Layer 8 of a small transformer language model trained on English Wikipedia (11 layers, counted from 0, width 64).
A neuron's activation on a vector x is GELU(weights . x + bias), where the dot is the dot product.

Input weights of the MLP neurons that the questions are about. A number n stands for n times 0.014.
n3 (bias -0.045): 2 -4 -13 41 5 -4 32 -22 30 26 -4 -3 -3 20 -28 -18 42 5 -7 20 13 -21 -3 11 -3 -45 -29 -31 -47 23 37 -9 57 0 -8 6 26 51 -7 -15 -10 -19 26 3 5 -21 -12 -32 18 16 -36 22 23 -50 -2 -37 33 9 40 -43 -14 -30 -20 7
n7 (bias -0.043): -14 28 17 -41 5 -12 20 -13 11 -12 12 -20 -10 -28 -62 32 12 19 29 6 9 -9 0 16 40 -8 -26 -49 -6 -22 -45 -40 -32 23 28 0 14 21 18 -42 -14 -5 0 23 10 -14 16 11 22 24 -47 -36 6 -23 -25 14 39 6 12 23 20 27 33 -47
n17 (bias -0.034): 0 -5 -12 -41 -21 -12 -53 47 3 5 -36 -1 23 -23 22 -29 -64 -21 -10 18 15 -31 -33 26 14 24 -21 32 1 20 15 19 -37 17 7 -28 -12 36 -32 -33 2 12 -10 -27 -24 26 14 3 9 40 0 5 -11 -11 7 72 1 10 -8 12 24 2 44 12
n23 (bias -0.025): 32 38 -5 14 25 -7 7 -30 12 -14 -27 -38 32 24 -9 -23 -31 6 2 -11 7 19 37 14 26 -7 43 -39 -21 -43 39 -18 -5 27 -18 16 -34 -11 -34 -3 8 8 7 21 -23 -41 63 1 -45 -29 11 2 41 25 7 7 10 3 -2 -28 -8 -29 34 -41
n33 (bias -0.028): -10 16 -38 -6 35 -19 29 -23 41 44 -38 -29 23 8 -31 -31 9 35 -29 17 14 -30 5 16 13 25 -22 12 5 -33 15 47 -4 -59 -22 30 -53 -11 -19 7 37 25 -16 4 -30 26 0 22 34 19 9 -10 -19 -16 -32 -30 18 11 -22 24 -8 1 7 3
n37 (bias -0.015): -58 27 28 -8 -14 10 -12 2 -19 5 -19 -44 -10 -1 -29 -29 -20 12 -7 5 31 24 -19 7 -12 -9 -13 -23 28 -4 0 51 -19 3 -25 -10 31 30 4 3 6 15 26 24 1 9 12 53 3 -41 55 14 -20 4 -4 -1 -13 -2 -2 18 36 -11 -6 -64
n39 (bias -0.031): -11 9 -23 -19 -6 -23 -19 -4 8 9 -54 -15 -38 16 -17 17 -24 17 20 1 -27 -12 -25 0 2 -10 -7 -6 25 -37 25 -15 20 30 46 3 -60 5 -30 8 17 11 19 13 26 48 -10 3 -5 -22 52 17 -9 18 -2 33 11 -2 20 0 4 -5 17 11
n42 (bias -0.052): 53 -26 -54 -1 -13 5 -67 14 16 48 36 -19 -5 1 -16 -30 -13 19 12 36 -13 38 -12 2 -61 16 7 -11 1 11 -9 1 -12 5 15 6 7 1 -13 25 -30 7 -2 -21 -22 23 14 49 15 -29 -23 3 18 2 1 1 -19 19 9 -20 -33 10 -35 32
n43 (bias -0.034): 46 -14 -9 11 15 -49 -6 -6 5 12 -12 78 -30 11 39 35 -58 -15 -2 -47 -10 20 -27 36 -1 -22 6 -14 23 45 -35 -97 -4 0 -19 -8 3 3 10 -2 -8 -15 38 6 51 -40 15 -20 55 7 -40 -28 -27 12 12 -12 -4 7 -16 -60 -13 4 1 15
n60 (bias -0.036): 41 -2 -6 -49 17 16 -23 -11 39 -11 13 8 35 -30 -9 -36 -6 -4 -34 22 -33 -19 -10 -2 5 32 16 -10 -10 -13 -25 36 -33 16 15 33 17 19 42 0 10 7 41 -8 -10 -23 14 -16 -43 -10 -16 -6 2 7 -30 -6 -23 23 24 -6 45 10 -25 -13
n61 (bias -0.016): -12 13 -30 38 -35 -13 3 -53 27 13 -3 34 4 -5 50 20 -4 -3 -32 31 2 60 -7 7 -2 -37 18 -47 -3 11 14 -32 -27 -16 -2 23 9 -46 7 8 -77 31 15 18 38 -25 11 33 -15 4 32 -3 -23 -33 11 14 -37 -10 18 17 -29 28 -34 20
n62 (bias -0.036): -6 7 41 -25 5 -29 -6 -16 28 -39 -23 17 -4 -33 -30 15 -40 -8 19 -14 -53 8 22 21 -40 -22 -14 12 -3 41 -5 16 0 51 20 12 21 14 -9 5 -43 3 44 -12 22 -30 27 -4 15 4 -27 -22 7 6 -50 33 14 -24 -15 21 5 -31 36 16
n64 (bias -0.023): -43 11 -22 29 -13 19 3 -52 8 11 -14 16 -42 -39 20 -33 -13 -39 9 -35 3 5 9 -6 16 7 0 -12 43 7 15 54 -5 -10 29 51 6 -10 -7 27 -45 -5 -1 -10 -6 -36 -4 -17 7 -14 -2 -5 10 -14 -5 1 -13 28 21 44 36 3 21 -5
n71 (bias 0.007): -12 -55 23 5 -45 30 -3 -22 40 24 -4 55 -10 40 35 -11 1 22 3 22 26 -9 -4 8 -1 5 8 30 -17 2 4 2 -15 -10 -70 34 -10 -16 -32 5 -57 -1 -8 -20 35 16 16 7 -6 -3 -6 7 -9 -9 -21 -44 -1 33 -18 16 -1 6 5 1
n85 (bias -0.050): 29 7 -18 15 10 -15 -14 -49 23 35 -65 -13 -35 26 24 -5 24 -15 14 3 -17 -17 -21 33 12 -1 -2 -43 -29 -27 -27 12 18 27 -3 -43 -1 8 -30 5 -27 -6 7 -3 -3 46 7 26 17 -11 -6 -27 31 3 0 3 14 16 25 6 20 14 12 -15
n90 (bias -0.028): 14 -23 -65 -67 9 -29 -24 41 20 -1 -19 -9 29 8 21 4 17 -15 5 12 -16 7 -11 -25 36 -35 -3 -4 -14 11 -14 5 -8 25 -12 41 32 16 27 -20 23 -52 7 -1 -11 -37 0 16 13 30 -8 -15 -12 -4 10 5 13 -28 -19 21 29 -14 17 28
n98 (bias -0.069): -66 -12 -34 42 16 18 -16 -14 24 9 -10 19 -27 -6 -11 18 16 47 10 -5 30 8 -27 -34 38 -18 -15 -26 -38 -27 3 -11 -17 15 -1 1 39 -16 22 -29 -45 36 42 5 24 -5 15 23 30 -23 45 17 -13 -42 -11 -10 11 -12 34 4 -42 22 -15 3
n102 (bias -0.053): 35 -5 -43 -14 27 22 9 -30 31 -37 -11 34 -8 27 -9 -36 -23 22 19 -17 22 -15 0 14 -18 4 5 1 -34 -53 19 -28 23 -11 19 50 -25 -21 -54 66 6 -4 7 -28 23 -7 17 -28 -16 47 37 24 -9 17 -40 -52 42 -28 19 -14 31 -33 29 5
n119 (bias -0.056): 15 12 13 -23 19 21 -23 -17 22 9 -18 -4 -15 -5 -15 -19 -35 -1 -3 9 63 1 7 17 -21 -8 -12 -16 15 -50 18 -10 -41 13 -54 3 -34 -6 42 -5 -15 2 -19 18 -14 -28 34 -19 -62 -16 -25 70 27 31 -6 -17 8 -15 3 8 58 14 16 34
n138 (bias -0.041): -13 17 6 -40 33 -24 53 -16 2 -12 52 19 5 1 46 3 -13 -10 16 1 15 -34 -33 -3 -4 -16 -7 -5 -21 -25 -5 12 -20 14 11 20 -14 -22 6 30 5 3 -16 33 -2 21 -4 -40 -17 -41 4 -13 7 23 1 4 8 19 6 -9 43 17 -20 -24
n144 (bias -0.056): 0 -8 -45 -5 -24 -3 5 -6 -3 -8 -38 -1 55 52 2 -35 -3 17 -27 -16 -4 33 -22 21 3 27 9 1 -26 0 11 -14 -19 34 -10 40 48 -10 -16 -7 8 -22 -6 -32 6 -36 -2 5 -1 14 6 -30 -28 30 12 22 8 7 49 -15 -1 45 -41 12
n147 (bias -0.035): 24 2 14 34 -2 -29 32 -9 -23 -22 -13 -15 -68 -1 -9 -22 15 5 6 -14 24 12 -11 49 -20 17 13 -2 -30 -30 25 -7 -17 -7 -20 26 14 15 34 -17 -36 5 -32 -2 23 -5 -2 -8 -3 2 -12 32 34 32 -71 -18 31 -11 30 -45 35 -12 55 -8
n150 (bias -0.042): -36 -24 -37 -19 -6 5 37 -27 -6 7 6 25 -1 -40 -1 -22 -20 -7 7 19 1 27 31 9 -1 31 -18 0 -47 3 25 -22 52 9 14 9 15 3 42 -8 -3 -24 50 35 4 -8 8 -3 -19 -9 -17 1 31 18 -25 -39 17 -11 9 -24 -4 12 -5 -22
n156 (bias -0.067): 20 28 -8 -19 26 -9 -16 21 38 -5 17 3 -67 -23 -24 -22 -9 29 -42 -29 -6 65 28 2 8 33 -24 30 -45 -9 -1 -4 -18 -16 20 27 -64 43 10 4 -39 -15 13 -68 28 0 -26 45 13 0 43 32 0 -30 34 -26 -29 -4 -6 1 7 4 30 -10
n165 (bias -0.025): 10 16 31 24 1 -44 20 3 -2 -10 52 -16 3 -19 41 14 3 -8 -16 16 -8 27 13 -8 34 8 18 -20 -30 1 19 21 -19 23 -8 -4 5 50 -43 22 -34 -36 -22 4 -15 -21 -35 4 -2 19 -8 -25 -32 14 -22 -30 6 7 -16 -15 3 -8 20 -1
n172 (bias -0.018): -5 -5 -20 9 -26 2 63 -14 -21 46 23 -17 -47 32 5 -17 -24 40 -10 -8 -19 7 12 34 35 43 -29 3 27 -41 6 -24 -47 -1 -12 0 -13 -7 8 15 -9 -3 -17 -17 -28 55 8 -17 45 -24 1 35 10 -6 -14 -10 -2 -17 -18 58 15 -10 -2 -36
n187 (bias -0.040): 9 7 -24 -36 9 -7 6 18 -21 40 -9 1 34 -15 -14 20 -10 20 -3 10 36 29 13 21 40 -16 -20 5 -14 5 -31 -20 11 5 -5 -12 -3 13 -31 -16 -21 -40 55 -7 -21 -13 1 56 -42 -3 -9 8 9 5 28 -16 11 -38 -35 -6 0 1 16 15
n201 (bias -0.018): -7 53 -24 25 -6 29 -11 -14 -19 24 30 15 17 10 19 -2 -28 -5 11 -2 -3 -37 -11 21 11 -12 -60 -12 -29 17 -4 -14 -44 14 1 6 -23 28 -3 -19 -39 -57 -24 5 -7 15 21 1 -18 -5 10 -26 -3 34 26 21 -18 32 18 -17 3 61 -9 21
n203 (bias -0.037): 11 -21 -26 47 37 -23 -3 -9 44 56 -16 -10 -20 -17 -1 14 -4 -15 -29 57 -55 -53 54 -6 -27 -34 -36 3 24 -4 42 -17 -8 -30 -7 -21 -39 3 -4 39 27 15 17 -4 -11 -31 2 -26 -24 2 52 5 -16 7 18 4 -1 19 39 -9 -27 17 3 17
n204 (bias -0.018): 26 14 -16 -9 -39 2 -30 -2 30 -4 -8 6 0 -1 -2 18 9 22 4 20 -2 -8 -3 0 2 9 2 19 31 13 12 15 -28 9 -24 22 11 -10 -15 -74 7 -29 15 29 -20 26 -44 -2 27 -47 -1 43 22 -18 30 -12 24 28 5 -28 -25 24 -16 23
n207 (bias -0.012): 19 -2 36 1 -8 -4 -42 11 7 3 19 -16 22 9 7 6 8 -46 1 -10 -19 38 18 -38 24 -13 0 -21 -16 -2 -28 46 -3 -24 8 -36 5 -5 -12 25 -9 10 -35 13 5 -5 -33 19 -11 29 -8 20 34 -4 -2 15 -1 -20 -1 -18 29 -30 2 34
n246 (bias -0.054): -15 20 -27 -6 9 -26 24 48 18 16 -18 -13 6 25 5 -25 7 8 -14 -13 -31 -8 34 -29 34 5 39 4 -26 -40 17 -10 -20 4 -24 -3 -5 -13 -15 6 4 -9 -18 12 30 -24 -6 -12 -15 5 -18 3 35 12 -25 19 -52 39 13 57 -14 17 -7 5

Each question shows a token from some text and the vector x that enters the MLP there. A number n stands for n times 0.051.

"ic": 19 -43 45 23 19 21 2 -7 9 -30 3 16 0 -46 -46 -6 51 -10 22 -5 19 -19 19 7 4 19 2 24 10 25 -6 -10 -7 -45 27 -16 -19 55 40 -29 11 18 -68 9 9 -30 18 8 -27 -2 -5 -21 4 -8 -6 -9 -29 -30 -9 -14 -7 6 24 13
Which neuron fires most, and how strongly? n147, at about 5

"ly": 7 -12 -20 6 -7 35 20 -3 13 1 -12 51 43 49 15 -9 57 18 16 -12 5 -14 27 -44 -21 5 12 1 -2 30 -18 0 -18 -31 -14 -37 8 -4 12 -29 -5 18 15 9 33 9 -26 0 -14 5 -9 4 -40 -35 -14 10 11 -69 9 -30 -25 -22 -8 34
Which neuron fires most, and how strongly? n98, at about 5.4

" v": 25 -11 -10 30 -59 16 29 -43 -44 18 25 14 -33 35 -35 -32 22 33 21 -6 -3 -11 15 -4 -23 -1 -26 21 30 -9 -17 -1 10 0 -1 -70 -8 28 1 -15 41 18 6 35 7 15 -12 9 -18 -6 45 -18 10 25 16 3 -10 -38 1 -16 13 -9 -12 0
Which three neurons fire most, strongest first? n172, n37, n39

"ur": 10 -26 33 8 2 -14 2 -5 -19 -26 -5 7 54 1 6 -5 31 23 41 -14 16 -10 9 -16 -36 24 -14 -3 39 46 8 28 4 -3 26 -29 -27 27 15 -66 -4 23 -19 34 -5 2 0 -6 -31 -31 -19 -21 12 3 41 4 11 -34 -32 -16 18 -43 -47 17
Which neuron lights up most? n204

"ound": 26 -46 -3 25 -13 32 35 -2 -12 -47 41 22 -5 48 -31 19 26 5 33 -9 -24 17 27 -10 -29 29 3 13 2 12 -5 -3 21 9 8 -58 -42 12 0 25 27 -10 -25 11 51 7 -15 1 -28 -1 -8 -38 -22 -15 -1 -1 11 -55 3 19 -15 -20 -23 -9
Which two neurons fire most, strongest first? n102, n207

" from": 30 -15 -11 26 -28 -4 14 -12 -15 -23 23 59 32 37 3 12 30 7 8 -33 21 11 -12 -14 -16 -7 16 0 29 37 -17 1 -10 -40 -30 -56 -17 -25 38 -23 -6 32 -24 3 39 22 -24 25 -8 16 4 -25 17 4 12 -7 -27 -58 -15 -15 9 -9 0 7
Which neuron lights up most? n43

"m": 20 -11 -30 12 -43 18 -8 1 19 -26 -2 -7 10 43 -14 -10 77 10 32 -22 0 -28 26 -40 -21 -12 27 27 38 29 -34 2 -19 0 43 -34 -3 3 15 -8 28 -7 -13 -2 24 -21 -25 -26 -16 9 4 -57 -6 25 22 -6 -13 -18 20 4 6 -29 7 15
Which neuron lights up most? n90

"l": -3 9 -50 25 7 5 39 -29 -22 -48 3 23 -31 30 -9 11 28 26 39 -14 -17 11 41 -11 -4 27 20 28 20 -13 -21 38 -30 5 26 -56 -21 15 -13 -9 -20 -23 -42 12 14 6 8 39 -22 -4 15 -56 28 -6 1 27 9 -37 1 -4 -7 -8 -25 1
Which three neurons fire most, strongest first? n85, n172, n201

"op": -11 -56 -15 -4 -31 15 2 2 -8 0 36 22 5 12 -21 21 37 -26 26 15 11 -5 40 -26 -15 30 2 16 24 26 -47 46 -16 22 34 -49 -8 3 12 -74 9 4 -27 -5 6 -8 20 1 -26 -5 28 -15 -1 -13 43 -18 -2 -21 14 -32 8 7 -10 1
Which neuron lights up most? n204

" b": 1 5 -20 22 -39 32 -2 4 -16 -2 9 47 -9 23 -56 1 54 26 12 -27 -10 14 -11 1 15 3 16 34 31 5 -31 21 -14 -2 9 -70 -27 25 -18 -16 24 27 -18 5 -8 42 1 6 -51 -8 -11 -17 8 20 7 -25 -17 -19 10 19 1 -25 -14 4
Which two neurons fire most, strongest first? n172, n207

"overn": -20 -54 1 26 5 5 15 -64 -22 -11 25 17 -3 11 17 4 59 -11 44 2 -7 -48 33 -13 -37 24 7 -7 7 24 -5 35 14 -6 4 -43 -19 5 2 -18 11 20 -34 8 11 38 8 21 -19 -14 7 -50 15 9 21 4 21 -52 -18 5 5 10 -22 -4
Which two neurons fire most, strongest first? n85, n138

" g": 10 4 -16 5 -28 41 23 -55 -19 3 9 55 1 28 -23 -1 48 13 30 -31 -38 -7 -4 -9 -19 24 -3 9 33 9 -23 8 -22 -28 -13 -50 -17 34 2 9 39 28 -8 30 -10 11 -3 49 -22 -4 21 -9 8 -2 -25 -33 -18 -13 -7 -1 7 -8 -18 -4
Which neuron lights up most? n172

"t": 42 -3 -29 -13 -8 11 -3 -8 -13 -39 5 24 11 6 -32 18 38 5 -7 -23 -9 7 -6 -15 -55 24 11 -20 34 14 0 34 -6 0 42 -69 -35 0 -19 10 23 17 6 34 -11 22 -13 34 -30 -6 34 5 -24 -41 -35 13 16 -6 -18 -32 1 9 34 27
Which three neurons fire most, strongest first? n39, n207, n42

"in": 5 -14 -1 16 26 7 6 -24 -6 -35 23 0 -2 30 -14 -3 23 22 4 4 34 25 52 9 23 6 -6 16 23 2 -10 25 -22 -41 35 -58 -34 33 -8 -43 -36 -10 -34 -10 22 1 -30 38 18 -11 -21 -60 6 13 29 25 3 -44 -17 27 -3 -29 -15 6
Which two neurons fire most, strongest first? n156, n207

",": 28 -18 -17 -15 -38 -7 3 -49 5 -19 4 39 21 14 7 6 16 28 8 3 18 -10 -18 -47 5 -13 43 -9 14 15 -21 15 -8 -27 17 -58 -14 8 45 -25 17 47 -21 24 30 26 -18 39 -29 5 7 -45 1 -6 20 8 -16 -42 -27 13 0 10 -12 10
Which three neurons fire most, strongest first? n61, n207, n98

" the": 0 2 -4 16 -38 18 4 -32 -15 2 10 26 31 48 -3 15 36 14 -8 1 34 -20 -12 -16 -37 -3 34 15 25 47 -20 21 -58 -21 -10 -34 -42 -11 27 -19 19 28 -17 9 15 0 5 21 -52 4 7 7 15 22 -16 -15 -36 -48 -10 10 8 -8 -9 23
Which neuron lights up most? n119

" elect": -7 -52 -6 -4 5 14 -22 -20 -37 10 12 32 -8 36 -20 24 54 -6 13 29 -8 -19 16 -5 -3 -5 -1 9 28 14 -20 25 7 12 16 -68 -2 35 -1 -26 13 37 8 4 -1 43 15 -3 -22 -4 26 -25 10 -3 34 -12 10 -69 -27 -20 -17 -10 -38 -9
Which two neurons fire most, strongest first? n187, n85

"ed": 40 -21 -18 6 -13 32 18 -18 -19 -21 10 43 17 -3 26 17 31 12 19 7 13 -22 -20 -15 -43 3 26 17 28 25 -1 -13 -9 -39 15 -58 -33 5 9 -40 17 13 -20 12 23 47 8 11 -38 6 -20 7 -13 -42 37 9 -5 -62 -17 -4 1 -14 2 14
Which neuron lights up most? n204

".": 62 -26 -9 -5 -52 16 10 11 -3 -28 -46 39 3 3 -19 9 6 34 12 -15 14 -12 -13 -45 -8 -26 61 -7 18 29 3 10 10 -19 7 -55 -24 10 33 -1 31 -1 0 6 7 -17 4 -4 -34 15 -16 -19 -9 20 24 34 -17 -28 -17 1 27 4 -11 -1
Which neuron lights up most? n43

"er": 1 -20 -4 12 26 10 34 -31 6 -54 58 31 12 4 -22 0 18 0 -22 -2 -1 8 3 -40 -14 28 3 38 -2 15 6 23 -26 13 17 -50 -82 3 -12 -24 18 8 -6 38 -16 -13 -14 7 -11 -21 33 -46 19 7 16 -7 -7 -25 23 8 29 -9 -14 2
Which two neurons fire most, strongest first? n138, n156

" an": 0 14 14 -7 5 12 27 -29 7 11 -10 5 6 35 -30 13 30 44 -22 -3 -10 -60 -46 2 -45 11 9 9 37 50 -10 12 -27 -14 16 -24 -21 1 4 -17 -6 36 -24 14 21 16 -11 21 -39 26 -1 -9 -30 12 -10 6 -49 -41 25 19 31 -20 -18 29
Which neuron fires most, and how strongly? n33, at about 4

"as": 19 -22 21 27 6 33 28 -26 -14 -25 27 31 11 3 -20 -37 35 -22 -35 -8 -4 -18 46 -11 -20 3 0 -24 33 -7 18 47 -16 1 34 -33 -38 -2 16 -7 13 21 29 -6 6 -46 17 -29 -25 -24 3 -57 40 -6 9 24 -10 -26 1 -17 24 11 20 -19
Which neuron fires most, and how strongly? n60, at about 6.4

" by": 51 -28 -12 13 -22 2 8 -25 11 -15 13 56 30 18 -16 10 25 -2 -19 -22 4 -1 -1 -41 -32 -11 21 11 34 45 -13 6 -22 -25 -29 -41 -39 -16 15 -50 21 19 1 4 22 14 16 27 -12 34 5 -31 12 -5 32 31 -28 -37 -4 -2 -6 -9 1 3
Which three neurons fire most, strongest first? n43, n61, n207

"ind": 20 -9 23 9 8 16 11 -29 -33 -30 50 31 3 25 16 2 24 0 32 8 3 -6 42 -5 -22 28 13 -15 13 10 -20 15 -19 22 -10 -40 -54 0 28 -56 29 35 -4 34 -35 10 -17 22 -15 -16 16 -44 15 -25 38 -20 6 -8 -20 -24 -20 -40 -21 -6
Which neuron lights up most? n204

" c": 11 9 -12 19 -31 32 -10 -24 -19 -41 -27 44 10 10 -37 -4 50 -6 26 -26 -22 3 -22 -12 -2 -18 6 -8 34 -19 12 7 -9 -20 1 -29 -16 57 40 23 34 1 -4 34 -19 10 23 28 -48 -12 -21 -4 8 5 -16 9 -28 -31 8 -10 24 13 -22 22
Which neuron fires most, and how strongly? n119, at about 4.5

" F": -16 -47 -19 26 -35 7 9 -22 -20 -16 7 28 7 59 -33 -2 34 -14 25 -24 23 15 23 -15 0 -3 29 51 48 -3 -34 21 -5 8 -16 -40 -10 47 -13 -9 3 20 -19 5 2 23 -20 -3 -19 -9 44 -30 25 13 3 -5 -30 -10 -15 -2 -20 -7 -31 7
Which three neurons fire most, strongest first? n71, n207, n37

"ion": 66 -57 6 -2 -11 47 15 -4 -16 6 -8 2 -1 7 10 3 44 23 34 18 6 -12 9 -39 -4 4 6 40 8 21 -9 11 -15 -19 15 -52 -8 7 -13 -63 17 42 -32 28 -8 2 5 -23 -21 25 -23 -11 -9 -17 30 -28 9 -46 -12 -1 -13 8 -21 16
Which two neurons fire most, strongest first? n204, n207

"ab": -4 -11 -16 -9 -7 29 7 29 -5 -26 33 2 -6 14 -51 35 51 3 20 13 -5 12 -10 28 2 34 -5 27 36 22 -32 80 3 -11 25 -45 9 15 -13 -30 -23 9 -14 -12 -27 -21 -4 25 -19 -18 5 -55 -16 -12 29 0 -19 -30 -2 15 2 -23 -7 -25
Which neuron fires most, and how strongly? n37, at about 4.9

" Bl": -24 5 -17 10 -18 6 -4 -18 -20 -24 -1 46 10 27 -1 -19 53 17 15 -43 -31 -8 35 -1 2 11 36 24 -1 1 -29 11 -8 -17 10 -36 -12 16 -12 -4 34 26 -41 47 -3 -6 -39 20 -25 -13 9 -27 49 -5 11 28 -22 -7 -52 26 -14 -16 -3 17
Which neuron fires most, and how strongly? n246, at about 6

"an": 37 -10 -15 28 -2 18 21 -29 -30 -57 14 8 19 22 16 -18 41 41 -16 15 39 -11 24 -13 -26 12 3 24 39 36 -18 0 -35 -35 49 -53 14 5 -28 -14 -33 22 -35 -22 15 16 10 23 -14 -17 -8 -40 11 19 -7 4 -2 -22 -23 8 -9 -11 8 -5
Which three neurons fire most, strongest first? n42, n71, n61

"ited": 20 -16 -3 -3 4 12 13 -10 -15 -14 -9 25 22 -22 -9 31 27 25 38 2 -7 -14 6 -13 -39 54 7 11 12 20 15 -6 -25 -51 26 -71 -3 -4 -19 -22 -3 10 -40 9 40 38 20 34 -18 4 -6 -26 -29 -37 28 26 -16 -42 -9 -27 -6 15 28 -3
Which neuron lights up most? n17

" D": -1 -21 -1 32 -33 25 27 -57 -25 -5 -2 58 -13 27 -12 3 15 -11 29 -23 -12 -8 31 -22 -19 3 41 10 24 9 -22 -5 -3 -11 -7 -46 -36 27 -22 -21 47 15 -18 32 -16 13 -3 27 -7 -18 31 9 19 -7 -24 19 -35 -20 -2 9 20 -10 -25 12
Which neuron lights up most? n172

" that": 45 -11 -11 22 -23 2 22 -24 3 -13 -21 49 48 42 -5 18 18 7 2 2 -2 -23 -8 -36 -41 -6 44 -27 3 22 -11 7 -22 -22 -23 -59 -12 30 32 -14 20 -9 18 -2 39 4 -1 32 -17 6 2 -13 3 5 13 -8 -6 -50 -25 -1 -31 -20 -1 30
Which neuron lights up most? n43

" B": -22 -21 2 17 -46 41 19 -24 -14 -18 23 57 -16 17 4 3 32 15 3 -14 -3 1 -7 7 7 -15 28 31 30 -14 -35 5 0 -1 4 -42 -36 29 -16 -21 23 26 -28 29 -15 14 2 20 -41 -8 -16 -29 54 -9 11 -13 -38 -37 -15 26 2 -1 6 18
Which three neurons fire most, strongest first? n71, n172, n207

"e": 41 -29 -7 0 -1 14 37 -36 -26 -24 -11 52 38 9 -3 -7 38 -8 33 2 7 0 29 -51 -23 -18 -6 26 -2 11 -21 -11 -6 -28 30 -27 -15 33 35 -57 21 21 -30 5 4 -1 -22 -2 8 4 -13 -53 6 -3 3 21 -7 -23 -22 14 1 -19 9 33
Which neuron fires most, and how strongly? n90, at about 2.9

"ial": -9 -26 13 -20 12 4 -1 1 -33 -22 2 11 61 1 -4 16 27 24 33 -5 11 -39 -13 5 -46 22 0 37 28 32 8 14 -6 -12 -15 -37 -44 24 19 -35 27 32 7 5 34 8 -5 -17 -41 3 -5 -16 -34 -4 14 21 5 -61 -3 -31 6 -38 19 21
Which neuron fires most, and how strongly? n17, at about 4.8

"pen": -16 -11 -6 25 8 58 24 -33 -34 -47 12 38 34 10 -19 19 18 10 14 4 8 -13 24 -35 -18 50 -26 5 15 10 5 -10 25 -20 21 -11 -43 4 9 -14 32 -23 13 7 2 18 2 13 -40 -5 -15 -46 -38 0 20 36 3 -34 -4 -40 -29 -14 21 16
Which neuron fires most, and how strongly? n150, at about 3.8

" pr": -14 4 -51 -6 -30 -17 -6 -14 -33 23 -20 22 13 18 -16 -31 67 27 18 -9 3 -25 2 2 -17 0 18 21 10 15 -11 30 2 -29 2 -33 -31 17 -24 -18 56 16 -37 34 -12 -23 -1 3 -24 -2 23 -24 18 10 -7 53 6 -46 36 -4 24 8 -18 20
Which neuron lights up most? n33

" spec": -13 -16 7 1 -6 26 1 -18 -23 -5 -3 16 32 14 -32 -3 71 -11 13 -1 -19 -42 4 -23 -44 34 11 -16 16 31 -38 -5 -12 -25 24 -18 -11 21 2 -23 58 26 -44 23 -2 33 21 19 -45 -3 23 10 -6 -8 -23 -9 -26 -38 -2 16 33 21 -8 10
Which neuron fires most, and how strongly? n60, at about 2.7

"am": 31 -8 4 24 -21 25 -15 4 22 -7 -23 -9 21 -10 -46 30 21 13 19 -6 -30 -10 22 -23 -33 42 9 22 -1 50 21 15 11 -31 46 -50 7 14 -2 -15 4 10 -4 13 -45 -43 -26 19 2 6 -21 -31 20 -9 12 51 -30 -15 -23 -1 -11 -34 34 -5
Which three neurons fire most, strongest first? n62, n207, n17